Layer 5 of a small transformer language model trained on English Wikipedia (8 layers, counted from 0, width 64).
A neuron's activation on a vector x is GELU(gate . x) times (in . x), where the dot is the dot product.
The model reads these tokens: "atory" " cult" "ur" "es," " social" " media" " and" " artist" "ic" " and" " musical" " learn" "ing." "\n" "\n" "==" " Academ" "ic" " and" " professional" " work" " ==" "\n" "\n" "P" "el" "us" "o"

The vector x that enters this layer's MLP at each token. A number n stands for (n - 500) times 0.0084.
0 "atory": 775 384 500 524 391 472 505 433 513 497 482 555 488 484 469 499 476 511 471 403 390 541 575 526 593 511 591 104 459 485 486 673 424 299 532 405 512 466 654 528 608 609 590 280 447 552 346 476 561 576 476 680 422 493 463 492 523 610 501 572 536 394 509 432
1 " cult": 510 404 602 454 396 516 538 458 563 619 398 470 478 726 495 636 569 395 498 386 558 687 544 459 634 439 513 144 488 464 547 636 389 431 538 458 399 596 660 667 507 672 511 477 446 388 428 596 369 454 435 569 514 517 393 337 525 650 452 445 280 497 304 429
2 "ur": 511 491 685 479 285 561 561 559 531 461 426 624 552 530 494 580 607 590 437 357 345 589 619 620 688 523 696 237 495 536 457 477 268 433 592 490 495 403 792 476 635 557 570 382 427 410 426 578 578 651 439 498 527 477 363 354 390 594 496 489 311 428 392 463
3 "es,": 402 355 501 551 468 441 484 518 528 596 475 569 558 436 517 543 523 491 484 443 401 587 557 546 597 440 570 108 494 574 525 719 436 425 465 443 387 168 568 604 576 635 517 441 565 569 467 381 551 506 458 581 454 380 408 489 472 608 463 530 418 374 431 485
4 " social": 688 314 630 472 276 522 486 348 595 460 482 509 496 470 454 645 545 502 394 396 558 505 562 409 602 478 474 58 390 479 457 651 387 479 564 492 433 577 529 568 587 662 589 477 538 432 378 490 364 484 551 536 439 422 368 396 442 538 463 509 421 587 466 429
5 " media": 710 345 515 390 349 450 492 425 589 520 426 536 530 449 564 695 513 588 367 393 477 546 572 475 580 463 538 53 384 515 459 643 378 497 477 510 450 517 592 622 525 638 556 445 678 529 463 500 420 505 543 596 427 493 381 467 486 674 381 558 521 414 407 517
6 " and": 650 455 454 526 442 516 516 464 389 627 482 432 541 369 496 587 562 515 440 482 626 694 484 464 569 482 468 39 446 513 444 640 391 555 570 393 453 266 506 528 520 624 540 388 491 567 511 435 496 442 421 564 482 481 291 405 463 536 473 564 493 497 443 475
7 " artist": 544 301 537 465 384 627 571 423 657 460 492 556 526 474 594 665 504 524 421 324 396 494 411 536 576 508 592 97 391 495 532 544 455 420 516 459 397 535 636 642 522 621 630 370 414 503 359 550 615 498 456 641 411 399 517 378 498 619 445 352 389 566 491 458
8 "ic": 596 478 559 493 373 527 424 494 654 498 474 467 560 518 478 535 598 501 449 382 457 528 506 564 602 514 435 27 366 542 363 635 359 393 496 362 510 485 593 527 610 664 548 437 361 436 488 457 525 483 530 579 488 357 355 484 511 617 507 658 534 471 395 480
9 " and": 606 461 425 581 441 548 505 412 436 633 482 416 587 409 475 579 590 503 503 483 637 724 493 478 578 500 461 42 483 487 435 617 342 578 542 386 478 296 511 574 521 621 606 368 456 525 507 491 440 445 450 562 484 461 321 385 473 521 479 565 516 540 446 495
10 " musical": 696 404 540 425 353 479 466 427 518 492 484 510 517 458 464 649 540 515 410 349 498 539 435 454 573 457 574 87 296 534 462 619 385 415 556 464 425 556 619 598 572 742 616 393 393 499 476 565 452 467 492 605 442 420 359 363 524 631 469 424 444 597 432 598
11 " learn": 516 436 637 397 301 505 588 392 507 512 449 521 399 572 609 675 514 603 514 350 558 506 513 540 538 422 505 156 583 485 561 624 455 396 463 460 473 537 704 590 585 763 522 337 621 565 465 752 454 504 579 550 410 459 491 283 543 646 441 606 467 489 534 521
12 "ing.": 543 367 504 498 358 418 594 477 505 644 528 673 484 358 612 485 449 551 510 381 467 477 394 423 597 679 695 242 479 505 560 552 489 322 468 590 554 149 553 671 491 655 515 492 469 637 508 443 554 526 486 523 503 376 506 496 398 447 480 557 561 326 499 543
13 "\n": 496 430 449 384 470 413 750 563 497 516 523 766 489 439 557 550 379 458 502 389 545 431 469 540 593 714 713 272 575 406 508 406 394 495 355 514 425 224 398 696 450 657 457 487 465 433 513 540 511 561 546 565 461 463 536 471 479 554 365 431 690 423 523 381
14 "\n": 607 508 459 517 418 398 708 611 477 626 538 773 595 447 595 561 419 448 504 351 664 430 464 428 564 548 622 367 587 413 607 591 399 480 370 508 545 168 414 653 412 638 439 441 472 313 476 403 531 508 485 580 500 326 575 408 476 589 454 465 617 492 548 415
15 "==": 637 446 497 533 321 459 549 616 474 763 346 702 532 603 492 577 540 458 552 373 716 745 487 351 610 621 374 483 422 545 547 566 458 461 528 451 565 175 493 476 540 677 477 558 462 409 583 406 497 468 343 523 425 354 548 535 414 480 505 435 662 410 520 584
16 " Academ": 560 327 529 334 438 688 473 359 577 494 232 648 382 635 541 682 562 387 424 449 512 452 470 570 553 651 537 261 504 539 522 447 498 364 419 456 403 565 741 497 513 665 597 332 424 408 391 550 634 445 373 536 323 475 546 263 427 529 562 502 450 554 597 454
17 "ic": 612 543 513 521 381 527 478 389 573 634 346 579 515 614 458 511 590 454 462 334 460 500 454 606 563 534 506 100 403 551 379 517 439 427 445 364 524 544 635 572 588 704 543 349 439 442 538 426 570 396 443 618 579 330 401 485 542 627 573 622 602 366 449 420
18 " and": 584 531 416 542 481 536 397 413 400 680 371 509 552 506 430 621 681 520 558 483 654 592 479 526 545 540 504 88 545 574 382 485 379 555 502 362 478 341 504 639 551 682 594 347 456 435 496 476 394 410 429 494 543 430 317 470 532 594 528 618 584 533 476 528
19 " professional": 760 373 595 375 320 504 452 284 529 466 436 622 496 540 424 545 625 453 444 242 556 549 510 562 583 571 466 167 294 553 416 575 387 452 473 472 283 575 642 607 563 580 606 408 381 378 528 542 437 514 481 495 405 443 345 446 551 561 527 402 389 532 593 537
20 " work": 618 376 464 414 357 635 443 455 510 679 305 498 379 659 638 765 467 544 542 406 402 565 493 594 612 518 462 314 614 501 478 614 343 469 485 643 319 531 632 754 500 661 494 269 516 578 401 610 426 466 510 522 401 321 567 414 605 660 580 508 462 475 431 442
21 " ==": 719 510 604 314 510 492 629 552 462 684 324 648 562 494 587 535 516 564 472 339 528 573 366 504 585 741 615 336 496 579 489 492 456 462 472 705 310 247 535 652 521 573 331 399 447 608 610 508 402 499 492 468 437 280 481 585 477 551 493 431 663 378 472 433
22 "\n": 529 433 547 452 500 523 677 558 450 608 487 815 516 429 579 564 452 506 478 350 638 350 388 535 573 603 645 398 621 425 532 474 378 527 369 537 406 162 421 701 406 562 435 503 508 286 555 500 558 543 534 495 493 326 484 453 422 584 442 431 719 481 564 418
23 "\n": 547 473 466 575 463 415 630 629 508 645 473 881 560 514 599 575 490 436 445 407 694 396 450 502 540 587 526 403 590 391 594 524 398 523 449 464 482 145 438 640 471 599 439 486 389 253 547 487 598 511 547 537 484 350 517 361 468 591 477 474 627 509 566 435
24 "P": 584 629 517 478 528 618 639 474 626 568 352 525 444 608 559 639 605 470 696 473 623 598 458 536 548 413 399 629 540 467 497 360 379 366 431 503 418 228 445 445 432 642 487 526 660 202 403 415 384 465 396 628 486 338 613 435 266 611 442 542 432 609 522 494
25 "el": 346 478 575 358 512 555 547 426 597 548 319 475 536 504 388 625 602 497 404 485 598 405 466 726 526 472 373 317 638 442 390 414 288 418 516 597 558 480 525 369 566 490 559 481 429 289 493 533 535 472 714 745 557 550 390 272 449 492 622 381 398 544 616 408
26 "us": 505 425 512 438 446 577 396 460 554 519 396 622 572 631 407 468 449 593 466 511 487 540 431 654 596 430 650 214 489 594 420 403 263 541 345 504 612 601 517 466 394 522 376 508 653 517 477 310 431 389 504 752 417 391 431 349 484 571 558 385 557 634 563 363
27 "o": 624 451 587 456 542 663 523 427 517 480 443 545 579 512 441 614 602 586 434 457 381 397 443 568 512 471 415 239 492 575 494 283 350 524 358 499 553 478 674 411 347 476 440 543 543 360 510 474 460 462 495 820 452 415 258 476 490 707 379 518 541 522 531 433

Each question shows the input weights of one neuron of the MLP. A number n stands for (n - 500) times 0.0019.

n67 gate: 544 487 660 582 551 402 478 518 508 583 543 542 633 331 479 558 539 621 485 464 422 381 449 469 473 574 630 470 467 587 513 472 442 454 571 521 650 495 613 730 531 411 546 507 570 650 457 342 510 511 602 596 500 461 495 531 689 485 440 575 487 393 341 505
n67 in: 691 316 500 393 648 490 530 467 418 546 546 505 383 614 344 532 563 581 284 590 398 367 586 554 558 582 484 526 538 523 467 500 493 460 522 409 500 448 495 408 354 495 479 480 427 652 389 453 553 451 539 495 562 637 351 548 606 508 458 524 424 623 477 452
On which token does it fire most, and how strongly? 0 "atory", at about 2.5

n250 gate: 690 478 612 593 541 654 466 481 458 382 399 443 625 641 528 594 456 467 440 589 510 530 476 435 466 667 413 527 382 413 380 500 477 399 479 576 472 545 490 497 415 440 642 359 445 458 419 637 384 455 538 451 597 649 636 452 689 489 624 453 457 389 486 569
n250 in: 599 321 322 607 565 597 516 458 469 365 398 433 357 593 520 500 508 373 506 582 497 672 475 455 653 597 428 606 376 531 442 604 410 472 392 517 517 461 597 528 559 415 500 387 591 540 671 636 455 474 424 405 422 549 405 487 562 424 654 403 533 335 374 514
It fires most on token 20 " work"

n102 gate: 441 685 431 481 323 465 521 488 516 440 512 322 366 553 570 523 581 715 578 386 331 295 571 411 485 420 449 699 576 391 524 618 685 620 565 509 421 332 512 595 531 449 378 521 522 518 475 698 516 549 397 411 512 488 485 408 451 432 345 572 622 503 674 564
n102 in: 494 624 431 654 435 558 629 542 600 688 577 500 418 601 440 754 418 693 382 503 719 568 464 727 579 522 392 544 333 575 484 692 460 521 484 434 633 509 509 568 470 443 454 487 589 447 480 398 348 650 467 374 624 560 368 518 520 712 596 378 362 503 386 398
Its two highest activations, in order, are on tokens 11 " learn", 24 "P"

n0 gate: 568 402 396 582 471 495 297 570 519 417 383 561 537 680 468 361 604 473 434 582 384 581 555 574 395 670 383 447 474 582 513 539 655 650 682 370 500 449 470 411 569 553 550 505 473 432 384 447 535 561 508 465 671 500 565 520 555 471 452 505 497 535 426 567
n0 in: 705 552 416 495 324 514 381 428 562 645 483 517 487 535 510 432 500 465 480 509 464 522 608 475 446 473 406 468 468 525 446 608 502 455 534 492 316 410 495 483 581 626 497 531 569 541 681 635 638 518 619 419 392 515 398 488 553 523 456 627 418 490 694 505
It fires most on token 8 "ic"

n121 gate: 457 494 592 520 528 704 473 398 392 500 582 441 572 361 421 581 640 447 478 571 481 393 336 500 508 676 376 591 456 636 541 454 566 528 516 629 463 385 577 269 564 447 486 457 500 436 608 604 545 395 444 465 494 634 560 500 422 542 333 672 544 394 603 527
n121 in: 357 441 494 662 449 645 592 491 610 519 623 517 578 479 628 438 533 443 485 587 480 411 566 613 506 477 633 381 479 515 435 541 500 611 534 428 594 618 575 506 313 443 211 405 382 325 521 642 515 685 422 406 521 558 283 578 640 503 460 509 526 580 374 450
It fires most on token 27 "o"

n119 gate: 554 382 478 505 380 505 508 505 576 522 608 549 538 669 489 485 500 385 809 535 567 460 548 497 625 690 586 498 476 540 611 607 467 551 569 583 470 647 564 582 592 437 492 515 527 621 439 584 516 461 495 498 297 554 414 646 489 545 601 427 437 640 497 510
n119 in: 691 497 684 425 394 438 468 569 472 420 576 348 600 600 421 492 480 595 581 369 465 475 444 472 478 660 552 516 355 508 486 402 418 503 463 620 469 487 585 497 489 495 550 572 665 569 675 486 666 416 392 525 400 511 492 593 456 489 418 725 405 458 420 679
On which token does it fire most, and how strongly? 19 " professional", at about 2.6

n147 gate: 484 394 310 560 540 516 541 472 322 452 545 522 497 614 413 446 261 494 500 406 317 243 620 562 472 541 541 454 534 443 405 472 530 675 585 517 627 599 645 571 563 492 532 437 546 319 560 474 500 422 583 582 380 511 427 550 631 466 416 483 427 530 580 629
n147 in: 515 519 484 534 419 374 700 459 505 572 579 595 513 565 421 429 337 570 461 444 418 703 412 562 520 400 656 618 503 521 469 564 562 693 507 605 629 586 448 495 361 400 369 417 440 450 620 521 460 489 427 467 534 515 444 478 347 446 526 468 515 465 469 421
It fires most on token 26 "us"

n20 gate: 528 458 606 471 466 577 463 422 622 337 440 435 500 549 466 521 391 550 620 614 438 473 579 538 504 550 574 555 467 457 515 575 534 429 487 473 416 451 498 631 604 547 468 537 616 481 518 584 420 345 570 522 500 368 572 571 547 549 658 452 429 395 403 513
n20 in: 571 362 354 434 420 622 634 492 520 566 483 577 469 486 483 615 514 526 644 403 424 390 534 384 622 484 547 442 506 451 629 321 505 263 437 517 595 388 588 644 629 521 400 398 517 495 491 540 506 524 529 633 392 602 462 466 563 503 596 520 335 693 394 573
Its two highest activations, in order, are on tokens 20 " work", 11 " learn"

n149 gate: 519 434 362 714 736 531 527 409 365 560 478 425 579 587 254 500 661 387 616 484 398 456 483 592 508 443 607 498 566 576 481 478 450 515 465 430 548 497 624 439 557 497 548 516 500 374 576 551 670 353 562 432 483 611 500 617 466 570 503 506 442 455 702 646
n149 in: 505 420 324 522 699 628 510 442 418 500 529 469 449 500 443 500 454 470 603 460 595 680 449 521 612 559 456 434 484 457 582 274 533 498 397 654 674 426 539 540 535 458 584 660 592 415 581 649 593 640 678 471 570 477 553 527 588 516 563 481 526 533 591 526
Its two highest activations, in order, are on tokens 25 "el", 27 "o"

n130 gate: 434 524 454 626 684 495 443 538 503 493 545 397 423 462 450 598 407 238 469 454 542 538 441 592 470 471 505 437 616 464 550 482 500 555 510 346 619 547 561 404 415 474 536 721 392 539 469 583 500 385 492 470 546 409 425 524 620 599 411 492 588 619 641 533
n130 in: 465 440 643 511 628 510 508 481 343 376 448 610 578 494 415 320 477 363 472 615 471 467 508 628 421 543 572 404 448 458 615 413 540 394 639 452 525 400 685 679 373 523 534 564 435 489 400 441 576 474 385 622 603 530 429 658 422 547 486 480 407 622 542 374
It fires most on token 27 "o"

n163 gate: 255 558 468 484 623 433 387 511 228 453 544 538 401 580 465 558 524 508 363 475 513 508 551 519 469 472 472 460 461 457 587 393 447 447 390 430 643 544 679 476 511 488 530 562 586 431 473 538 527 458 706 567 617 623 462 532 356 638 454 524 387 563 527 427
n163 in: 523 530 400 548 571 532 538 490 438 576 541 508 432 568 572 613 463 611 561 517 548 560 652 471 577 419 446 507 565 568 402 364 527 358 455 289 521 514 538 508 497 500 402 679 585 346 566 519 503 456 568 479 269 538 438 561 461 497 484 551 492 787 495 443
Its two highest activations, in order, are on tokens 27 "o", 26 "us"

n87 gate: 475 414 471 660 542 483 540 314 463 641 485 442 374 471 359 605 542 689 582 552 625 554 610 510 454 548 359 412 583 634 438 554 547 569 457 568 431 613 528 624 598 560 521 417 484 545 432 362 484 426 416 373 477 609 470 495 557 523 601 572 528 659 484 497
n87 in: 500 514 623 620 416 434 560 519 433 419 449 458 459 465 461 495 503 465 481 635 654 465 340 489 524 325 435 482 591 386 492 558 335 596 513 653 365 500 375 605 525 433 623 419 610 450 397 439 398 520 391 519 514 458 472 339 397 600 605 338 409 441 579 644
On which token does it fire most, and how strongly? 9 " and", at about 3.4

n227 gate: 447 759 517 410 525 479 382 674 586 453 396 487 553 452 540 537 384 483 522 489 406 494 654 497 367 586 595 585 629 461 404 522 495 492 704 354 426 536 422 602 559 477 492 406 508 543 458 475 650 395 382 487 656 443 553 435 639 553 383 653 538 572 439 648
n227 in: 565 513 529 595 448 345 462 387 686 343 510 441 787 520 573 561 625 422 431 619 394 362 412 345 642 559 524 522 490 226 516 589 404 391 469 497 497 539 522 436 470 607 516 343 346 294 406 480 625 684 376 532 536 384 638 536 283 494 437 530 410 525 513 557
On which token does it fire most, and how strongly? 21 " ==", at about 0.19

n218 gate: 500 612 630 418 533 446 541 585 311 439 512 566 531 383 435 564 390 375 587 471 527 427 371 422 362 463 442 461 537 414 433 532 688 507 602 464 374 625 507 573 500 377 566 537 490 478 634 359 472 447 444 425 376 476 517 526 429 462 521 397 540 524 680 507
n218 in: 461 444 286 459 353 471 668 382 580 510 547 451 473 411 423 304 569 713 400 365 497 432 353 503 527 549 458 561 358 582 355 741 662 457 300 362 569 412 546 490 628 453 414 642 600 457 346 548 684 539 565 414 568 431 358 691 544 486 322 389 544 614 339 601
On which token does it fire most, and how strongly? 16 " Academ", at about 0.35

n98 gate: 587 657 550 491 344 369 329 377 462 399 629 524 466 678 443 456 478 331 359 380 461 327 644 379 561 386 536 666 525 322 522 595 604 483 554 654 494 503 506 667 607 543 594 443 487 617 587 434 402 474 478 464 559 636 600 387 559 478 691 354 549 491 488 638
n98 in: 466 430 518 467 497 494 835 579 533 379 520 594 500 592 612 684 608 309 500 492 477 432 482 512 422 414 543 545 538 491 667 596 322 430 597 521 412 797 569 553 578 655 407 534 458 606 384 488 512 456 455 465 577 445 475 508 378 521 421 518 512 421 467 558
Its two highest activations, in order, are on tokens 10 " musical", 19 " professional"

n108 gate: 627 410 437 560 511 474 435 399 462 474 684 633 585 469 569 489 417 497 523 636 448 497 588 483 629 533 409 409 374 648 606 478 538 444 291 320 621 435 533 517 592 477 517 642 629 443 491 454 523 497 418 716 378 473 623 613 517 486 437 572 386 527 338 547
n108 in: 404 603 503 423 469 452 315 462 597 479 462 586 592 528 440 591 580 312 296 387 441 497 449 620 510 446 450 448 538 513 550 605 485 507 495 634 500 498 416 421 531 477 387 599 417 429 344 479 461 414 331 484 630 428 442 510 421 482 521 303 427 456 549 460
Its three highest activations, in order, are on tokens 3 "es,", 26 "us", 27 "o"

n65 gate: 582 442 548 500 484 458 264 489 415 458 555 446 465 578 337 435 551 404 403 528 400 387 529 412 500 518 301 354 497 602 453 497 492 452 567 497 386 613 531 445 519 478 648 503 586 459 559 432 592 525 398 428 375 430 404 597 708 564 405 557 364 553 612 563
n65 in: 578 465 455 531 433 304 389 594 529 487 599 446 677 573 497 482 494 554 497 542 309 536 573 469 503 519 448 410 511 489 602 371 487 599 503 446 611 582 743 431 497 544 356 611 579 398 416 446 574 468 466 661 380 551 545 693 486 545 549 654 456 572 405 368
Its three highest activations, in order, are on tokens 27 "o", 8 "ic", 0 "atory"

n44 gate: 493 405 391 554 451 495 520 670 516 397 508 302 606 590 526 464 456 368 456 485 515 650 582 469 492 470 449 454 345 482 487 392 402 481 537 490 484 564 423 431 300 563 526 490 664 530 554 456 620 519 562 574 462 403 502 531 636 682 298 531 551 505 492 427
n44 in: 406 530 432 452 512 538 484 455 456 527 328 461 647 517 520 529 549 432 423 541 392 502 647 337 577 588 562 397 509 493 405 486 589 465 429 560 588 573 482 502 757 520 534 535 456 403 490 529 444 455 587 530 637 426 607 558 572 483 471 507 644 557 584 439
It fires most on token 8 "ic"

n169 gate: 517 606 422 383 353 589 430 520 492 522 492 465 521 472 458 493 542 656 534 604 567 569 539 356 716 515 535 387 431 547 477 505 654 519 403 531 461 564 493 485 643 535 607 540 461 485 544 573 490 643 399 370 428 448 671 481 590 392 447 377 566 412 479 652
n169 in: 431 372 532 500 343 405 676 500 500 621 452 553 407 523 464 546 509 541 462 647 592 385 506 439 393 559 458 480 371 462 489 577 296 466 475 544 385 489 391 557 679 622 424 503 436 542 663 479 556 436 427 417 399 466 500 505 483 410 527 426 497 566 291 833
Its two highest activations, in order, are on tokens 15 "==", 10 " musical"

n105 gate: 650 502 538 641 469 418 518 430 417 388 535 479 471 467 490 422 474 557 514 422 493 427 557 509 396 616 601 440 488 724 605 551 516 588 391 512 592 587 434 618 517 500 478 582 582 632 495 442 510 510 457 521 533 605 487 650 590 576 645 534 500 466 602 516
n105 in: 629 503 619 608 456 644 429 490 552 522 543 600 463 571 483 633 493 666 415 399 568 400 588 503 438 545 430 551 391 490 437 605 570 342 523 622 387 241 406 530 748 522 646 552 493 539 618 381 630 310 564 376 440 334 513 550 691 272 247 503 603 510 577 675
On which token does it fire most, and how strongly? 12 "ing.", at about 1.6

n244 gate: 345 484 650 586 396 458 554 492 620 379 594 710 551 580 467 358 527 396 540 407 475 532 345 455 466 405 616 484 461 521 492 602 687 464 625 720 608 456 567 487 476 476 369 423 478 474 396 470 352 480 559 514 412 562 465 549 537 540 503 621 476 472 476 516
n244 in: 337 602 354 469 469 415 620 626 459 516 333 552 455 517 535 553 718 540 543 511 443 567 667 503 533 584 438 536 561 352 453 359 516 551 538 611 552 588 601 455 343 567 500 628 262 658 514 477 509 509 517 597 480 590 586 403 500 695 488 647 494 473 588 531
It fires most on token 2 "ur"

n68 gate: 619 622 474 427 506 381 442 457 432 390 503 539 584 538 491 560 471 413 386 456 384 420 474 494 444 508 479 412 500 306 409 551 527 589 528 651 573 680 478 526 424 437 654 514 389 614 410 523 277 427 312 469 520 757 522 457 745 618 491 424 474 508 486 554
n68 in: 518 605 556 453 395 437 545 311 478 443 382 622 240 454 428 439 622 298 413 488 402 524 519 657 497 503 487 563 363 488 351 612 553 397 648 624 491 562 642 674 360 551 615 542 531 586 426 462 660 526 509 514 457 566 576 362 657 500 575 703 376 447 568 388
Its three highest activations, in order, are on tokens 19 " professional", 10 " musical", 1 " cult"

n254 gate: 414 678 500 490 657 553 505 467 461 381 475 495 438 433 616 360 536 528 547 568 389 495 624 541 467 428 532 689 612 572 619 452 456 516 498 604 591 639 468 327 570 462 601 460 542 517 451 570 388 546 539 615 644 592 493 605 521 474 529 471 533 461 590 374
n254 in: 374 451 443 428 347 567 627 595 494 564 462 371 230 623 451 576 567 632 491 503 580 666 587 613 576 497 395 573 349 401 382 576 537 470 471 533 375 514 463 429 364 374 612 385 618 434 368 527 336 466 569 422 626 601 486 455 557 369 381 603 518 560 551 327
Its two highest activations, in order, are on tokens 25 "el", 27 "o"

n150 gate: 652 437 427 671 578 523 521 390 580 415 500 473 506 461 446 367 548 464 483 487 353 244 388 378 430 570 514 406 223 441 429 604 458 505 460 593 497 444 339 519 522 477 480 527 494 567 531 429 551 383 522 562 428 435 403 591 569 539 667 610 456 537 620 626
n150 in: 455 368 513 442 466 361 646 546 644 645 382 407 526 463 441 620 521 631 555 419 447 552 513 687 467 560 487 452 428 613 469 383 455 580 553 405 341 522 570 474 463 607 434 510 611 490 445 540 336 423 516 444 513 543 488 476 435 474 423 487 523 602 701 651
Its three highest activations, in order, are on tokens 19 " professional", 10 " musical", 4 " social"

n2 gate: 392 697 472 625 543 523 506 539 478 534 527 482 335 485 624 295 423 427 381 603 343 467 509 545 417 348 588 562 437 512 488 708 578 467 579 482 590 634 436 425 460 458 626 567 521 456 433 555 531 331 323 350 479 620 497 350 445 445 627 349 503 378 658 321
n2 in: 629 500 476 594 376 510 686 493 563 586 446 870 441 438 584 484 347 673 479 523 500 405 431 545 329 626 486 401 368 552 527 561 395 509 500 625 528 389 321 630 437 393 670 550 507 632 545 284 577 374 635 664 469 650 445 622 531 603 430 434 507 290 400 358
Its two highest activations, in order, are on tokens 16 " Academ", 1 " cult"

n158 gate: 468 566 531 453 594 518 551 349 384 531 574 633 531 575 616 438 391 442 466 651 588 549 547 594 716 436 635 449 582 531 448 562 442 367 383 673 587 525 564 626 520 399 603 497 564 359 336 441 508 549 430 522 428 524 508 505 481 641 444 576 334 516 336 397
n158 in: 474 480 415 430 592 495 426 411 503 472 532 565 630 475 475 355 364 610 487 516 445 680 485 567 568 517 418 531 434 420 458 619 646 392 404 615 624 518 486 569 400 598 495 557 626 462 567 467 434 643 527 522 502 562 451 327 592 500 429 573 476 569 348 551
It fires most on token 26 "us"

n106 gate: 450 424 459 362 574 413 463 408 567 347 516 571 533 580 506 441 492 395 376 510 487 492 574 527 529 508 588 447 497 442 346 562 706 584 619 580 369 576 439 617 445 563 555 421 428 545 607 425 481 603 522 505 440 402 573 513 511 522 511 417 719 314 245 425
n106 in: 444 443 541 631 519 393 557 439 528 428 424 438 457 537 595 381 403 472 441 535 515 488 534 586 572 604 465 432 674 512 595 400 450 564 455 382 670 341 500 577 478 551 544 685 472 393 441 566 626 857 360 647 407 470 635 661 367 463 285 356 613 468 466 464
On which token does it fire most, and how strongly? 13 "\n", at about 7.2

n101 gate: 411 650 569 600 395 512 500 524 652 305 570 482 391 621 645 575 513 432 484 584 571 353 466 201 494 363 516 604 564 494 573 527 523 556 568 469 390 528 363 613 550 288 459 366 406 551 553 406 491 626 500 256 386 509 532 420 324 543 554 525 488 544 450 603
n101 in: 551 623 456 376 677 494 478 382 585 438 405 522 560 430 541 475 470 463 302 600 532 539 523 411 836 596 586 525 402 473 313 624 733 560 605 527 571 299 574 622 618 518 523 593 648 580 497 638 635 580 493 470 566 314 538 639 417 404 395 625 595 639 537 340
It fires most on token 1 " cult"

n33 gate: 490 406 510 551 523 498 437 460 490 552 455 585 546 454 590 564 472 591 508 666 210 530 578 422 581 532 539 381 507 373 498 554 562 571 478 464 631 338 575 542 566 470 525 605 566 553 495 382 661 479 363 595 525 495 440 580 558 616 500 408 480 452 528 403
n33 in: 446 578 461 544 591 425 608 490 595 554 519 469 512 427 493 502 473 522 466 555 521 461 449 449 498 538 629 496 500 382 430 455 488 551 359 621 517 493 610 519 512 375 507 606 470 648 405 401 579 454 630 496 383 597 622 711 407 688 580 584 430 437 458 445
It fires most on token 12 "ing."

n100 gate: 505 440 620 614 577 483 480 620 454 328 578 454 500 413 554 517 417 564 343 390 571 390 534 579 582 581 497 442 500 527 247 417 618 409 439 593 473 415 525 500 580 386 524 406 647 442 429 374 452 605 367 500 357 487 515 598 582 434 430 481 591 492 391 495
n100 in: 540 558 372 569 571 483 560 585 464 489 357 665 429 699 506 622 608 619 402 475 352 392 381 429 575 639 463 590 407 503 512 546 565 326 546 467 271 484 392 392 503 633 428 526 656 489 636 665 635 525 482 450 533 517 617 420 683 361 491 512 517 520 530 404
It fires most on token 21 " =="

n127 gate: 685 518 468 606 541 481 565 572 509 429 779 463 432 374 389 374 462 406 361 619 430 538 447 313 483 584 488 446 607 353 229 595 414 511 492 600 464 546 430 639 459 481 447 514 438 486 597 497 527 491 347 419 506 458 622 552 442 316 491 467 535 461 403 629
n127 in: 613 382 446 464 461 460 679 387 540 490 198 407 647 564 322 416 363 349 389 369 538 278 479 521 535 551 459 548 496 421 546 566 398 523 469 468 583 490 572 443 446 575 694 627 648 404 482 706 442 455 837 455 575 417 335 709 546 568 271 420 430 483 457 269
It fires most on token 13 "\n"

n52 gate: 421 571 536 530 572 428 413 454 464 536 611 584 445 445 450 466 428 586 409 619 424 495 528 530 409 336 506 461 560 497 403 540 445 485 384 459 595 450 487 334 275 485 547 569 436 278 492 369 469 612 464 498 593 702 549 434 738 536 548 497 573 584 327 505
n52 in: 470 545 465 538 528 547 470 361 305 468 420 455 465 312 366 577 224 494 465 524 509 435 487 525 476 518 555 397 379 601 413 623 369 596 551 528 516 465 545 540 453 767 465 455 630 578 544 392 580 736 635 494 469 742 491 596 606 466 315 525 685 482 531 386
Its two highest activations, in order, are on tokens 26 "us", 24 "P"

n182 gate: 321 731 394 538 456 400 458 486 369 530 463 408 430 512 548 418 500 626 506 505 592 442 561 625 353 494 349 451 707 535 483 392 561 684 701 409 405 465 514 520 729 508 641 629 515 483 392 465 553 482 447 445 512 458 536 595 462 512 536 405 569 400 351 606
n182 in: 389 258 517 440 417 552 656 709 625 565 415 351 540 649 233 655 530 460 500 459 582 601 517 497 651 608 603 595 503 556 360 387 557 446 465 490 648 585 522 582 426 642 710 484 426 634 626 560 503 483 543 559 338 257 531 580 559 599 517 638 432 364 480 393
It fires most on token 18 " and"

n171 gate: 579 529 454 494 360 417 401 331 407 420 618 445 471 552 485 444 442 555 549 527 303 266 574 474 403 489 527 589 430 480 452 559 654 451 459 552 364 437 503 593 517 479 327 558 592 503 520 697 630 449 489 592 317 456 694 564 560 372 401 428 607 590 511 553
n171 in: 694 429 527 539 422 492 374 580 482 497 532 620 497 497 393 528 397 479 431 590 672 453 509 506 497 540 392 341 497 623 418 550 489 416 365 464 503 410 578 538 548 454 521 330 536 537 312 388 524 697 599 372 491 575 523 553 726 622 476 330 350 472 392 275
It fires most on token 24 "P"

n77 gate: 579 434 469 416 383 357 524 573 591 437 479 382 549 454 494 405 590 784 741 503 541 476 589 491 509 654 592 573 458 361 433 581 436 525 524 389 591 489 571 649 646 666 584 370 388 547 420 313 506 345 423 269 488 571 529 546 475 525 484 603 449 447 414 358
n77 in: 323 459 316 451 574 590 426 514 605 508 450 363 543 511 515 430 627 577 606 639 467 427 374 463 450 467 503 437 551 357 492 550 465 613 352 552 593 599 456 384 483 427 400 442 520 434 531 408 422 569 649 605 406 247 371 516 477 528 651 647 522 497 571 648
Its two highest activations, in order, are on tokens 8 "ic", 18 " and"

n155 gate: 562 458 402 445 541 462 390 677 450 472 567 419 535 638 464 495 484 519 448 482 474 457 527 441 650 661 273 514 583 437 348 383 616 380 586 601 450 396 325 414 448 502 443 552 442 490 503 626 484 350 467 405 546 589 523 520 430 308 461 412 548 482 573 641
n155 in: 481 575 650 574 368 330 476 483 440 497 517 443 523 452 529 368 548 421 582 346 708 497 449 354 546 616 558 476 511 506 384 426 543 561 659 415 466 343 392 369 491 500 568 478 491 470 520 378 597 465 768 475 640 386 590 375 598 593 503 449 503 449 463 472
It fires most on token 15 "=="

n174 gate: 490 522 451 588 582 449 487 508 658 384 591 490 492 486 592 477 673 557 547 595 492 355 486 503 608 476 508 564 444 415 537 433 521 645 542 571 572 689 398 661 440 517 536 594 588 505 522 428 470 668 525 478 522 492 533 472 448 538 594 461 770 464 641 737
n174 in: 523 430 589 544 633 462 752 436 444 528 427 533 302 497 451 487 610 305 404 410 402 429 473 253 520 438 475 494 497 490 721 699 403 534 304 685 597 600 500 608 438 578 599 569 483 529 503 593 273 390 520 610 283 549 510 500 527 432 687 311 440 468 459 257
It fires most on token 18 " and"